Layer 4 of a small transformer language model trained on English Wikipedia (15 layers, counted from 0, width 128).
A neuron's activation on a vector x is SiLU(gate . x) times (in . x), where the dot is the dot product.
The model reads these tokens: "11" " as" " L" "ec" "an" "ium" " t" "en" "u" "ival" "v" "at" "um" ","

The vector x that enters this layer's MLP at each token. A number n stands for n times 0.0084.
0 "11": -19 51 8 -71 -27 -3 17 6 -30 0 9 -33 42 36 30 -3 16 -33 17 -4 -30 -15 -9 -40 23 -41 -12 20 23 58 -38 10 5 46 13 5 -22 7 -35 10 -52 25 13 24 1 5 37 2 14 -25 11 13 15 33 31 10 29 11 14 -14 3 -12 33 -67 -3 -1 -28 -19 26 -11 -25 -64 0 18 -30 15 14 6 -70 -14 7 -64 -31 -52 -12 -3 -12 -15 77 -12 32 7 4 -6 -5 3 9 -24 -30 2 -31 23 13 5 -31 -19 -9 -2 -19 15 2 22 7 -5 -5 -3 -12 -14 -28 7 -22 -38 -34 18 -29 18 13 4
1 " as": 9 25 -42 24 -20 -19 41 3 -10 -24 -2 -21 8 -11 16 6 -37 -31 4 -27 13 26 -19 -36 -51 36 -7 9 21 30 2 12 26 36 17 -39 34 -23 0 -6 -44 0 -40 34 -10 3 -33 -13 26 -29 -34 -22 -3 27 5 31 -1 28 -21 -25 -11 -4 24 19 36 -46 -18 12 34 8 26 -3 33 -56 -32 -22 6 3 7 0 66 -17 -51 12 -42 52 41 49 8 -15 -31 -5 -12 -14 5 41 -14 -28 -21 -30 -52 -40 42 -20 -9 8 10 -38 29 21 -22 10 10 -23 -15 -7 -26 9 -26 13 4 10 -33 32 1 31 16 -8
2 " L": -8 31 -21 13 -12 -16 9 -17 -21 3 -36 -16 17 39 -29 1 10 14 25 -29 -13 -1 -10 17 -8 15 -8 40 -2 -13 -37 8 -25 10 3 10 -3 -39 1 20 -28 25 -7 46 -19 2 -64 -13 -6 23 7 20 -1 14 27 -11 42 7 2 11 6 -20 -33 -39 -15 28 -24 -8 51 -17 -28 53 18 -2 -42 46 -25 25 -5 68 33 -10 -27 6 20 19 8 -13 28 21 26 16 45 -11 -9 -24 -17 -27 53 12 69 -8 57 34 26 -12 8 8 -37 -14 -41 -3 -19 26 -20 -38 -4 -12 -29 19 53 -4 -69 -4 35 41 13 40
3 "ec": -11 37 -36 -16 60 -2 -9 55 12 -10 -10 -38 -1 -32 23 -15 44 7 6 -2 25 20 -26 -67 -28 39 -34 27 4 49 -3 17 -11 -31 11 -10 -24 -23 5 8 11 35 -48 49 -34 48 -67 -43 16 -44 -3 -34 -24 -7 -3 5 30 30 -26 52 8 7 49 -10 -19 -14 -35 -41 18 33 68 -61 -8 2 -26 -2 27 -3 -13 -7 68 40 7 -29 -45 -26 35 8 -51 42 44 -24 37 -17 -9 -28 4 20 -23 -9 32 -16 41 3 -24 15 -11 -17 -25 -8 19 -10 33 2 -15 19 -13 -18 -16 43 -11 20 0 45 27 2 -6 -5
4 "an": 9 -2 -28 -22 -30 38 41 34 45 45 -27 -31 -8 -4 78 -16 33 -18 26 10 -5 -1 -25 -35 1 38 -55 -5 30 -6 -11 11 22 10 13 21 8 -52 -8 16 -34 -5 -11 36 -43 -30 60 16 15 22 -35 -1 30 34 21 -17 16 24 29 17 3 -4 14 -36 4 -22 -30 -19 16 -20 -33 34 22 20 17 -34 -10 51 -30 0 15 -13 6 -23 14 -2 22 4 37 27 -22 -13 26 52 -2 14 -34 16 24 -39 -1 16 17 -3 5 -5 -9 -2 36 50 -7 19 -3 -7 11 -7 19 25 -2 11 1 28 20 17 15 1 20 -2
5 "ium": -6 -28 14 -16 40 13 36 -17 -26 1 5 32 -8 -94 40 24 9 24 33 19 -29 42 25 20 7 -16 -9 45 16 44 -42 -12 29 11 18 -1 -7 -5 -8 -20 -38 38 -30 48 12 -20 11 -15 -7 17 -13 -11 -11 -31 9 -16 -1 9 2 -24 51 -31 25 6 -7 19 16 -11 3 9 -14 -35 -16 9 29 -4 22 6 32 20 7 -37 11 11 17 24 -31 -36 10 23 48 -3 -17 34 -3 3 4 -6 -11 12 -46 -2 27 -39 13 -27 -6 33 -19 48 34 -1 -20 10 23 -14 -12 -7 -11 -18 -9 -51 -43 -12 45 -51 11 13
6 " t": -31 39 -31 -6 20 5 42 -1 14 27 -24 -5 -18 -1 8 -21 23 -19 -13 14 19 6 15 -23 -49 -43 -13 -5 21 -27 54 19 5 57 8 18 -5 -3 2 37 -35 27 3 13 -3 10 52 -43 -13 19 6 31 26 -13 15 -3 9 10 -16 7 28 -5 41 -12 -6 -5 -3 -29 -41 24 -79 43 -25 7 -5 -39 -1 47 33 12 16 27 -19 -5 5 -33 -10 -30 -8 15 62 23 2 -10 -26 -19 29 -9 7 47 29 9 31 2 19 -62 26 -3 -15 -4 -13 -17 -52 -27 33 -46 -15 39 -5 -18 -25 8 -49 28 -11 -37 -33 -9
7 "en": 7 -18 38 -3 -44 69 2 -58 8 -6 -22 20 41 31 44 -7 38 3 29 10 -10 22 -40 1 11 31 -19 32 -15 -5 -24 -1 -11 15 24 -13 18 -55 -3 1 -26 1 -23 14 -2 -1 5 32 19 10 -35 -10 -38 9 28 1 -23 54 -1 -62 17 43 -21 25 -4 41 10 -17 -1 -25 33 -1 -7 38 -4 31 -4 19 -19 -3 50 -33 -15 -46 -18 -20 50 -28 3 17 -58 7 4 42 -14 -24 -13 -7 18 -5 40 17 43 -14 -16 23 -29 29 -11 9 -8 24 13 12 -2 -6 7 24 16 -7 23 -50 -4 -12 55 -49 20 -59
8 "u": -19 -67 5 -8 6 43 41 16 27 -25 -27 13 -3 -38 22 -18 44 -6 50 5 -25 -1 10 -22 8 17 -40 -7 7 -40 -30 5 3 10 29 28 -28 30 30 20 -25 -13 12 0 -37 -39 23 6 -25 -12 -21 37 2 14 38 -36 -4 47 -3 -48 18 -36 16 1 -62 4 -8 6 -12 -33 19 11 36 8 64 -33 20 26 24 28 13 40 20 -32 2 -35 17 -33 14 -23 -1 4 -16 31 17 20 -15 13 -17 28 57 -4 0 15 5 17 7 -15 16 -33 -39 6 18 21 14 28 -29 44 4 -4 20 11 8 36 29 -4 32 -84
9 "ival": -21 27 -18 -39 -41 45 -2 31 10 -21 -62 31 -36 -78 50 -41 -23 19 3 40 -21 -47 -27 -11 7 27 -15 5 1 -6 -51 31 56 -6 32 -34 11 -46 26 6 -29 -6 -10 21 -14 -30 -1 12 -28 18 42 13 -32 45 -31 1 9 -17 -12 6 9 9 -36 30 -40 7 6 25 -12 27 -17 29 51 6 19 34 -6 28 31 14 9 9 34 -21 -12 -11 3 -4 10 29 36 32 -48 24 -14 -1 -17 16 21 40 18 28 21 -8 -36 13 4 12 -9 15 18 -16 15 -27 -11 13 5 7 -38 -3 32 -39 11 14 -15 32 7 -42
10 "v": 18 1 7 -14 61 -28 23 34 41 -14 -1 -6 27 26 11 16 26 25 42 -9 -27 8 -17 -30 46 23 37 -6 8 -8 -18 12 25 5 48 28 -39 16 9 29 -3 -7 -3 -35 -37 -24 40 -7 -4 -12 0 -17 -27 -20 11 -64 -41 79 -9 -8 37 30 -5 -34 -14 35 6 16 13 28 -37 76 43 21 12 -10 -63 8 0 -18 16 5 7 -6 -2 3 35 -19 13 -20 8 -9 19 47 -11 38 -34 9 17 -7 37 39 21 33 -22 -20 40 11 -78 -24 23 -4 52 -12 -9 -13 -22 17 -72 26 25 16 18 32 5 -13 -21 7
11 "at": -8 -29 -6 -38 44 16 34 38 35 -8 -37 1 30 -10 27 -1 -26 -13 9 -10 -43 -2 -11 -11 -13 21 -13 6 -12 19 -26 -20 -2 -14 11 -3 -4 -15 23 -37 -6 -23 -33 42 -49 -13 47 -24 -21 -8 8 14 23 -11 17 -55 -5 44 -25 -37 7 40 15 -22 2 -5 17 33 -38 1 -41 16 17 38 10 -6 17 85 10 -8 13 -64 -8 38 -15 -45 22 -44 63 4 59 -35 17 29 14 11 5 -3 -8 51 52 -22 46 -17 5 -1 -10 -5 -5 33 4 39 32 -45 -5 -13 6 48 -11 6 67 -49 14 2 -70 -46 -20 -1
12 "um": 8 -18 46 -16 14 -6 30 78 5 -47 22 -55 -15 -42 27 13 -21 33 40 -13 -12 -4 0 19 22 -32 -7 -12 23 32 -25 29 -10 12 -9 -9 -46 -36 5 -40 -1 17 -29 53 -14 -16 39 10 14 -2 -8 11 -19 -18 -24 -38 -39 28 3 -10 27 -41 -5 10 -22 28 -26 10 11 -11 -71 -19 65 30 -6 -59 -32 26 9 23 59 -29 39 5 -10 6 -11 2 35 3 58 -53 -9 22 37 84 2 22 -54 7 47 -4 44 2 -5 -6 0 16 3 4 5 13 9 5 27 -16 0 36 -36 13 7 -21 -20 -14 28 -34 -90 23
13 ",": 50 -10 25 3 -41 -33 7 20 9 25 18 23 5 -12 9 -10 -11 -15 -11 4 -18 8 -31 -14 -50 17 13 -16 -13 13 13 35 -7 43 0 24 5 12 19 -26 -78 0 4 -15 -20 0 -14 2 11 -9 -1 -10 -35 24 7 4 1 14 2 -21 -2 7 8 -9 -29 -1 -14 23 0 10 -43 -49 32 -4 -10 -31 15 -16 24 -8 -6 7 -18 -2 11 22 36 -9 23 11 -13 -27 18 -12 -5 54 33 -1 1 -13 -5 -2 42 4 0 1 -1 10 23 6 -36 6 1 -7 -10 -5 18 14 -22 -3 -12 -27 -27 7 -46 32 -14 0

Each question shows the input weights of one neuron of the MLP. A number n stands for n times 0.012.

n33 gate: -15 20 23 26 -20 20 -7 -24 11 -19 -7 17 -14 -11 20 -11 5 -16 16 -5 22 -7 -3 23 17 -16 49 13 4 -7 -22 22 -20 -1 5 -18 27 0 18 38 -4 -40 9 -29 9 11 10 27 -3 20 -10 -48 71 -14 -11 6 -13 21 -42 -4 -18 32 -24 -9 1 20 17 -9 9 -4 -37 -13 11 15 21 1 15 -24 7 -16 -3 3 30 7 29 -10 -15 -3 30 34 2 0 -3 3 -1 24 34 -21 -3 -5 22 13 -32 5 25 -9 -30 -16 5 3 30 35 7 0 -12 4 -12 16 -31 -20 24 -15 20 -20 -4 -1 8 -10
n33 in: 3 4 19 -5 15 -5 9 15 3 -24 -5 2 -11 -4 53 8 15 -20 34 62 2 5 -10 6 -4 -13 10 10 8 -27 -39 21 -5 9 0 23 16 -24 -10 -7 15 3 28 -23 28 -12 1 -11 7 28 16 -30 25 30 10 34 -8 14 -22 4 1 25 -14 1 -8 -12 -1 -52 12 5 -33 17 -31 -14 -25 7 13 4 10 -38 8 -2 21 17 5 0 0 1 7 8 13 9 -6 -1 33 38 -14 -14 21 0 -3 9 -36 -24 24 -1 -39 -18 -1 13 19 -20 -28 25 -16 -6 4 0 2 9 -18 35 3 -2 -1 9 -32 -1
It fires most on token 9 "ival"

n94 gate: -31 15 9 -2 -11 8 8 7 19 -6 2 15 10 3 -14 -28 -11 4 -4 40 24 10 2 1 15 -3 10 13 7 -8 12 13 6 26 0 7 -8 -5 1 -11 5 -23 3 -13 19 12 -7 0 -55 -9 -3 6 -15 13 -5 -5 1 -15 29 -8 -11 7 10 -20 31 -25 23 -20 -20 -22 -11 -7 12 7 -15 -5 13 14 7 9 25 -20 29 4 -7 1 22 12 13 5 22 6 12 13 -9 -17 11 -6 -8 10 20 17 -27 -7 10 -9 -7 -1 -1 -21 6 -5 21 15 9 -24 30 8 -10 -1 4 1 6 4 2 3 -4 -5
n94 in: -10 8 -13 4 9 -27 -3 -13 7 -7 -11 0 -2 22 36 8 1 -2 13 -20 -6 -9 13 26 -31 17 17 -2 5 -5 -8 14 -10 -20 -7 -23 1 31 10 8 -6 -14 22 6 7 1 -1 -1 -5 17 8 15 -11 -4 -8 -14 -2 -11 7 -13 0 19 -1 28 -6 3 -1 11 -4 26 -9 10 20 1 15 7 -20 -6 2 18 17 3 -6 -1 10 -2 -5 -4 29 0 -22 -7 1 0 12 8 -18 -11 0 -21 -22 -13 8 -16 3 21 17 1 3 19 -2 -20 -3 -37 -10 11 1 15 -21 -8 11 -32 3 -31 -3 35 9 22
On which token does it fire most, and how strongly? 9 "ival", at about 0.19

n246 gate: -21 9 0 -28 -24 0 5 8 -18 16 -13 -14 -12 0 -21 4 -14 -12 -14 -12 -22 5 -20 16 -14 19 -3 -18 -11 3 -15 3 15 -5 -9 -3 14 6 -4 21 -12 -26 -12 -4 -5 -1 -31 14 10 3 -11 -1 9 -1 24 34 21 8 26 -5 2 6 -7 -3 5 12 -15 -22 -18 5 10 21 -9 -6 -8 1 -11 -14 -2 -9 -5 -14 1 9 -2 -23 12 -4 -6 -4 15 -11 -24 -17 7 25 -10 -3 15 28 -12 6 -20 11 19 16 -5 4 -4 5 4 -23 -1 -7 -1 -13 -8 1 5 4 -14 14 -5 13 -25 -23 -1 -8
n246 in: -9 -23 6 -10 -10 -2 -11 -3 -18 11 -1 -12 -2 9 -12 1 2 0 -15 -15 10 -8 -12 20 -2 29 -28 13 -21 9 -12 -11 -8 -2 28 5 17 -10 -11 20 -19 14 -1 -27 22 -8 -3 1 -13 7 10 -2 -14 21 12 5 14 -3 33 13 -15 2 2 14 6 -20 -15 -12 -21 -22 17 37 -7 -26 2 7 -20 1 21 -21 -8 4 5 -5 12 -13 13 8 -24 5 15 -3 7 7 17 37 6 3 -10 5 -10 16 -13 1 0 -3 8 2 11 -8 3 1 20 19 10 -14 14 0 -12 -10 19 2 -24 17 -1 -31 14 -7
On which two tokens does it fire most, strongest first? 12 "um", 5 "ium"

n29 gate: 38 -5 -21 -11 -8 19 35 -27 -5 14 17 20 48 18 21 12 -19 -42 -7 -37 -16 13 15 40 4 -20 5 41 -9 -28 -4 -3 2 -13 0 21 -10 26 -24 -21 -8 -23 -41 0 -27 8 -7 36 -35 -39 -31 38 -28 -40 -3 23 -12 -13 -23 28 34 6 -29 23 -5 11 1 -15 -37 -11 -31 -15 -7 16 14 -4 24 -14 -5 -16 35 -21 -8 4 -9 -25 -5 25 -1 38 3 -19 -9 6 -19 -33 21 -11 11 7 -21 9 -14 21 11 -12 -28 -26 24 -22 -8 -47 34 7 21 1 5 45 -3 -23 8 60 14 4 -22 -17 -13 31
n29 in: 35 -14 -1 -17 24 -10 10 15 21 -23 -3 -14 4 33 -25 8 15 45 -43 7 -8 20 18 23 16 -15 -3 51 29 -23 4 -24 4 24 40 16 37 41 -33 -26 22 23 -3 36 -20 21 -10 -26 -15 4 13 -4 -27 -32 -7 -25 -3 -21 1 33 -18 -13 -35 -5 10 -17 7 9 -17 -15 50 25 -27 -6 4 -19 8 -19 -2 32 -1 16 -27 -28 11 34 19 9 -29 5 0 -8 1 -26 -5 16 25 2 35 -33 -23 14 -1 11 25 -6 -39 -28 20 12 -9 -5 -21 -8 8 22 20 -14 -10 -24 10 30 11 -3 -22 -13 1 35
It fires most on token 9 "ival"

n68 gate: -30 20 28 19 3 49 10 -11 12 6 6 66 7 15 -14 -10 -8 5 -15 -13 -25 -9 -25 21 -7 17 -10 -13 -3 34 4 -30 29 -24 -8 2 -37 -16 11 9 37 -21 44 3 -33 -17 4 2 -15 -12 -17 21 -20 -34 25 -5 24 -14 -6 -30 -31 -11 -9 18 16 39 -18 -19 -3 34 1 -15 11 5 -7 -3 15 -32 -14 -30 20 20 20 -17 24 13 -32 7 10 8 13 13 27 12 7 -25 7 -23 10 9 2 9 1 -3 2 -21 11 10 20 -19 3 13 -12 -7 12 0 -15 7 -6 20 -2 10 -10 -6 19 -3 18 -8
n68 in: -5 -7 1 7 -25 -1 36 14 3 17 18 -36 -22 -6 10 26 2 -8 11 26 10 43 11 -28 -1 0 11 -20 7 4 7 14 -10 -5 3 15 3 -1 -2 10 6 5 -4 -23 -8 2 13 -11 31 -14 -6 -2 8 -6 16 -13 13 -29 8 -3 -1 11 -14 -15 26 37 -2 -19 18 8 -13 -10 -14 3 -28 -15 -13 -9 32 -17 11 12 -8 39 -6 -11 -9 -8 -10 -27 9 40 0 12 8 37 11 33 31 -14 9 6 4 0 4 11 25 -27 3 2 0 2 11 -14 -21 -19 -5 -12 35 -10 -34 -8 -27 1 37 17 -9 -29
On which token does it fire most, and how strongly? 11 "at", at about 0.11

n281 gate: -7 5 8 -17 -19 -19 25 -2 -83 49 24 -5 2 19 6 52 37 -39 -1 -5 11 -29 15 -9 38 30 30 -36 14 -47 -10 -54 -35 23 11 16 31 19 -16 -9 2 -48 -24 12 -36 18 -20 -12 -30 -31 -5 -19 -9 -20 -18 -5 47 -41 28 -4 8 11 -9 -38 -20 44 -29 -27 -15 15 11 -30 -16 -11 22 10 57 -13 27 -23 31 -33 15 -46 -24 -8 -32 -20 -39 -5 11 8 25 7 -16 -29 5 -42 -38 -5 21 -19 -26 32 15 -21 -22 37 -1 -21 2 -40 6 -10 11 -9 33 -18 49 21 -10 17 -22 42 2 23 -6 -20
n281 in: 4 -15 11 9 -28 17 35 52 -33 37 -6 -15 17 45 -21 14 43 -29 -35 12 18 -31 8 -1 37 21 0 -21 -28 -6 -5 0 -11 3 -16 10 11 -8 0 1 0 -20 -17 -7 -4 7 -4 -17 5 -38 -4 6 8 -9 -24 -13 27 9 22 -27 -5 -1 -5 -26 -19 33 1 33 3 26 27 0 -12 23 5 22 51 -1 -28 5 9 -10 1 -27 -19 -55 -21 -12 -17 -29 8 3 24 -5 -8 -14 -22 -67 -32 17 10 2 -21 10 -1 -5 -14 23 -40 -18 38 -51 12 7 -2 -31 44 -16 28 -10 -1 39 -16 29 -8 0 -25 -28
On which three tokens does it fire most, strongest first? 0 "11", 3 "ec", 1 " as"

n21 gate: 1 -27 20 -27 -35 -35 -28 -40 -12 2 9 -2 -7 13 -1 -6 -3 4 -30 7 7 52 -18 16 -26 -49 27 -9 -7 -17 10 2 -5 -15 -30 3 -3 -16 0 25 8 -5 8 -20 18 -26 19 -14 -28 -25 -27 27 -24 -3 20 -21 -3 -46 -9 0 -4 -14 -50 -10 39 3 12 -8 -18 13 16 -20 -4 -52 23 -45 -9 32 -13 17 -65 -22 5 -4 -25 -10 26 -40 -29 21 8 21 -17 23 -15 15 -5 3 12 -11 -9 20 -33 -22 -49 -8 -4 -1 14 -6 -6 20 39 -4 1 -2 3 -47 -17 16 -9 -21 -26 -3 31 -16 2 0
n21 in: -9 22 -27 30 2 1 12 20 21 14 -1 9 0 27 -16 -10 48 22 0 12 6 -13 28 27 -24 9 12 7 10 -7 13 -2 7 -6 30 -57 -26 8 -19 -13 19 -26 -23 7 -3 32 5 14 33 -18 -15 -27 6 19 -19 7 -18 35 -6 -35 0 33 11 -6 17 8 44 22 30 -32 -1 11 4 13 46 42 -24 -49 21 15 44 -7 4 9 32 -5 4 -37 15 0 -3 -42 23 -19 3 -1 -18 -12 -9 -30 -17 -10 -7 -18 10 -23 29 9 11 2 -32 -32 -13 14 -27 -11 18 27 4 17 14 23 5 -3 -18 -4 28 -8
On which two tokens does it fire most, strongest first? 9 "ival", 12 "um"

n72 gate: 10 -21 -8 -5 7 -12 -17 -15 -32 -3 -29 3 17 -42 -29 18 -15 -38 -11 2 46 -2 15 9 -18 -2 60 11 -5 -1 13 -16 14 -53 -17 -24 -23 -19 21 -6 -4 2 -39 -18 -2 -18 10 -61 27 -2 18 2 2 -5 14 -21 21 -16 -10 4 -6 -7 -19 -19 -12 27 17 -40 -27 -38 16 14 31 5 3 19 2 -12 -5 -16 -6 14 8 -37 25 -13 -48 -22 -39 12 30 -12 7 32 5 21 -9 33 -30 -7 11 -11 -27 4 -9 -7 -10 0 23 20 -33 2 36 -22 27 -9 62 -29 16 -13 6 -21 -8 -28 -16 5 -16 -35
n72 in: -3 3 15 -13 5 -15 15 -31 -24 3 -16 -10 2 -18 15 2 -31 -28 16 -12 41 4 -4 3 -35 -2 45 -6 16 21 5 -28 55 -39 -14 30 -10 -5 7 50 1 -6 20 -6 10 3 -14 -10 9 -2 -49 33 -13 31 11 -47 35 -24 -24 -29 -34 -17 2 -41 -10 36 28 -11 -14 -21 0 14 12 -33 5 -9 24 -55 -6 -6 -1 12 -16 2 -4 -73 16 -5 -11 29 26 17 -9 17 22 6 -3 12 -26 5 -1 13 -18 0 -14 -5 7 -52 -6 22 5 -6 14 -4 8 -6 1 -35 3 0 20 3 -21 -7 -17 3 -16 -8
It fires most on token 7 "en"

n319 gate: 9 -19 18 -26 10 9 -5 -36 16 22 -2 -6 8 -3 52 -17 8 6 11 -1 7 -43 -5 -10 -3 -4 -3 3 -7 43 19 35 -14 4 15 3 1 12 -20 17 15 -10 4 5 6 36 -7 15 -36 30 14 -8 14 -9 14 0 7 21 44 41 -10 7 5 -45 3 -13 49 1 -3 -16 14 14 18 -18 9 -18 11 -22 13 -10 0 -15 -20 -1 10 9 -29 -4 6 -10 -26 20 -10 -17 13 -37 3 -22 10 37 33 2 -35 28 -9 39 14 25 3 -27 39 -4 -13 13 4 -4 23 11 16 13 -13 4 -18 -14 -1 30 -2 -14
n319 in: 11 -9 17 -15 -1 -3 -27 -13 23 27 19 -16 -4 -3 29 -17 -2 10 9 11 9 -46 -5 1 -8 -32 -5 -19 48 33 -15 14 2 0 26 -6 19 13 -12 17 4 0 -19 9 13 6 -39 1 -23 -6 27 2 25 -5 15 -21 -17 -1 27 18 11 1 5 -27 8 -11 53 31 -2 10 -7 -11 11 -32 16 -16 26 -7 -19 -7 -10 -29 -24 5 5 20 -31 -19 19 -27 24 -13 13 -13 22 -22 17 9 3 15 31 -9 -28 12 -22 43 -14 23 -21 -25 2 -18 -18 19 7 -1 21 41 36 22 -11 4 -5 15 20 6 -13 -17
On which two tokens does it fire most, strongest first? 1 " as", 0 "11"

n293 gate: 3 11 -33 7 5 -19 6 3 -27 -6 -10 -1 -22 -4 -11 52 5 33 -17 -25 1 -9 10 -27 -11 5 15 -13 14 -21 -18 -11 -21 10 9 15 5 -14 -22 24 -11 -2 -32 -14 -29 6 -8 10 39 39 0 -6 0 -12 17 17 21 10 2 22 19 56 12 -5 -16 1 -19 -25 -10 -43 -28 16 10 -3 3 -11 1 -2 -9 -28 -15 0 -24 2 10 17 -16 -16 -10 22 -44 -15 27 11 -22 1 2 -4 -23 -9 -26 0 14 -6 9 -12 17 -22 21 -18 -8 19 -26 -12 13 6 57 -10 11 -13 -3 -1 -10 31 -8 -34 27 -15
n293 in: 41 8 -18 21 10 -15 -18 16 15 4 -7 -41 -47 0 -14 19 -3 4 -18 17 -1 8 12 7 2 2 5 8 -11 2 45 -3 -20 5 -13 -2 -29 -13 33 59 14 10 -32 -11 -3 -26 21 -38 11 -15 -17 12 -33 30 9 -14 -14 22 9 -21 -12 -5 -5 -2 38 1 12 -24 -2 -11 -20 -19 19 29 1 13 -9 8 33 2 -8 -10 -13 18 -12 -19 -29 -6 18 14 23 -6 27 -7 -7 16 -9 -15 -2 -36 9 5 17 -1 49 -7 5 -9 -4 -7 -11 -3 16 0 -5 -14 5 -11 2 33 5 -19 3 2 -10 3 -18 -6
It fires most on token 6 " t"

n279 gate: -24 -3 10 16 14 0 -30 -4 -11 3 2 -18 6 21 -1 4 5 9 -1 19 50 1 2 40 -78 -15 -32 -5 -14 8 12 8 54 -41 32 35 1 47 25 52 14 -16 26 -20 32 -21 11 24 7 -3 -29 -2 14 -40 -5 8 6 -19 8 -13 -70 9 -34 -22 29 6 2 -2 18 -5 23 16 9 -11 36 14 5 12 5 31 20 8 1 9 -10 -10 32 24 -11 5 29 -8 -56 6 12 -14 5 24 -11 18 -7 14 -18 -28 20 -16 -12 22 15 -31 23 -22 -24 -6 2 -9 19 11 17 -16 -12 -23 18 5 -2 30 -4 -12
n279 in: 16 -50 -15 26 39 13 -53 4 -14 32 29 26 20 26 -32 2 -8 39 -7 20 18 21 -25 9 -22 26 28 -31 21 -11 -4 16 7 25 -18 -36 4 -29 -24 5 -14 -22 23 -31 8 4 31 -4 7 35 3 -14 7 48 -3 7 -10 51 -46 0 -4 -2 42 -4 52 -6 0 5 -33 -9 1 3 4 19 -9 -10 -22 -19 -11 -18 33 9 26 9 -12 -27 -17 -11 12 29 13 -14 9 -22 -11 6 -2 -24 11 13 -5 27 17 11 5 -17 29 -17 14 -33 32 26 16 -14 -30 32 0 -3 -16 -14 3 -29 5 -13 20 -17 -7 2
On which token does it fire most, and how strongly? 2 " L", at about 0.19

n61 gate: 2 12 -11 -3 6 -45 1 -3 1 19 7 -6 16 -23 -25 -22 15 21 9 0 28 6 -8 11 -24 -12 -8 -9 -7 9 -9 23 5 -16 -6 -30 8 -20 7 -6 25 18 -5 -8 -5 10 38 12 -2 -27 -10 -10 -22 -17 27 -2 -3 5 -15 -3 -1 -11 2 3 -1 -32 1 14 -12 -6 9 -33 -11 2 -22 24 -12 29 -25 -7 33 9 16 21 51 6 -11 -25 7 -23 18 20 14 15 21 18 4 -13 27 -43 7 -36 -31 -19 -6 -8 2 -31 23 -5 -24 0 -28 25 16 -20 9 -8 17 30 -18 -7 17 8 30 -43 -22 -8
n61 in: -12 8 19 -1 31 -21 7 -36 -13 -40 10 23 -5 -44 -30 -17 21 12 -10 8 2 -25 -11 -4 -2 -28 -5 -38 -19 2 -11 9 1 20 -25 -17 35 7 23 14 16 8 -10 27 4 -30 -5 18 -27 -34 7 -28 -9 28 23 1 -7 -5 20 1 -23 8 9 8 -21 -13 8 -16 -24 -9 18 8 9 11 -15 12 -22 10 -28 5 17 18 -1 14 11 49 -22 -19 19 1 49 18 16 23 8 0 16 7 11 -28 3 -4 -1 -3 -13 -4 14 -28 26 -4 -11 24 -30 1 22 25 -14 15 -13 25 -31 1 20 -29 11 0 -3 9
It fires most on token 12 "um"

n291 gate: 6 -17 -42 -1 -12 11 -4 30 -32 27 22 2 16 -15 1 18 3 -2 18 0 53 -13 -44 20 -33 18 34 12 14 -2 -11 -21 41 7 21 46 -16 12 21 -26 -19 -16 -3 7 1 2 13 31 -16 -1 -1 3 0 -2 -22 -4 -9 6 0 18 -1 4 23 17 -23 -23 5 21 5 -37 19 -32 -23 -36 7 0 3 -2 -47 17 -51 -3 -7 18 -8 10 3 8 1 -16 5 12 1 26 39 9 -22 -10 12 15 9 -15 -21 -1 37 3 28 -26 1 -33 0 -41 10 -5 10 -15 -10 14 -21 -18 -8 6 -21 27 -7 11 -25 -18
n291 in: 3 -1 9 37 21 1 -6 -6 -17 17 -9 13 27 17 -23 27 -9 28 32 -1 17 17 -14 17 -25 -8 -2 1 3 -4 -19 -1 8 -37 -22 29 -17 1 16 16 -20 -16 -22 -12 -9 25 5 29 -10 -19 -18 24 -2 -25 -18 38 9 -23 -12 -15 29 14 27 11 -29 -8 -6 -1 9 17 15 -31 -30 3 1 -34 17 30 -31 -15 1 -17 -4 -10 -38 -3 -21 -11 15 -3 -11 -4 -4 18 19 -6 -5 -39 34 16 1 2 13 26 33 32 0 -52 8 -23 16 -51 18 5 16 -27 -34 20 -12 -1 -8 43 -1 15 1 -38 -12 8
On which two tokens does it fire most, strongest first? 8 "u", 9 "ival"

n187 gate: 33 -5 11 -19 -39 -20 -40 1 26 -13 5 11 -21 -19 0 4 15 -18 -31 -17 -1 8 18 -9 -13 15 11 -12 -20 15 47 5 14 -9 -8 -12 8 3 32 -11 29 -3 39 -10 27 -7 -15 0 -8 -29 -11 16 17 10 3 49 17 2 18 -18 9 1 -27 12 4 7 -4 10 -13 6 23 4 15 3 19 -20 56 -32 5 3 6 0 26 -17 -12 9 8 22 33 -4 10 22 -33 8 -4 -12 12 13 -26 23 4 36 -7 10 28 2 43 15 -39 6 20 -16 30 -20 22 -3 -13 2 13 -4 40 4 -13 5 6 -16 22 -26
n187 in: 16 25 4 -31 -33 10 -12 16 6 -8 21 20 10 6 -2 31 9 3 27 -26 0 60 13 10 0 19 8 20 11 -3 29 18 19 -38 -11 11 22 2 20 43 22 29 -9 1 -7 -12 25 9 -27 -13 -8 5 -32 20 -17 14 16 -18 -14 13 11 -20 4 25 -4 16 4 -49 -4 23 39 -7 -13 -3 -7 1 28 7 -3 29 13 32 17 -18 -24 -6 21 -22 35 11 -11 13 -60 2 -18 -11 1 -3 1 5 1 25 -28 14 26 -10 31 14 -1 21 -15 13 29 3 3 -27 8 9 -2 2 11 2 -3 15 5 22 4 18
It fires most on token 9 "ival"

n184 gate: 76 28 -6 36 16 2 3 -35 -29 22 -22 9 25 16 -11 42 -12 -15 14 -28 0 3 -4 7 -26 -31 27 0 39 7 28 -35 -3 -17 -28 -5 0 5 -4 -44 11 -27 -6 -23 36 -5 6 -17 13 -11 24 7 18 -2 -17 21 15 4 -4 43 39 -7 -23 7 -18 20 5 -14 -11 -8 -10 1 22 -17 -23 3 12 0 -9 3 -13 -48 3 2 -21 -30 10 -8 1 20 -8 -36 -18 10 24 -1 -3 -8 0 -36 -4 10 9 15 -5 4 -13 -27 -16 -13 -22 -4 -11 -3 -26 25 -9 23 12 4 5 0 -16 5 -33 -25 -6 -6
n184 in: -1 -13 32 -4 -23 43 -10 1 -6 -3 -43 18 22 35 -13 -8 -4 10 4 -21 15 10 -2 -4 -30 10 31 -17 19 28 0 -45 0 40 -7 -9 21 -26 12 3 12 -9 5 -12 -18 -15 10 -29 26 20 -33 6 27 13 12 33 12 29 23 9 -10 -35 -27 5 9 12 -25 -17 -9 -14 -3 -18 20 -3 -40 -1 -4 -30 -40 4 -34 29 30 23 2 -16 40 7 6 17 25 -1 -6 0 -6 9 1 23 -32 3 -35 -37 22 9 -28 -20 8 1 25 -22 3 8 40 -18 -23 18 3 -9 1 7 6 2 -29 6 -21 3 13 3
On which token does it fire most, and how strongly? 5 "ium", at about 0.17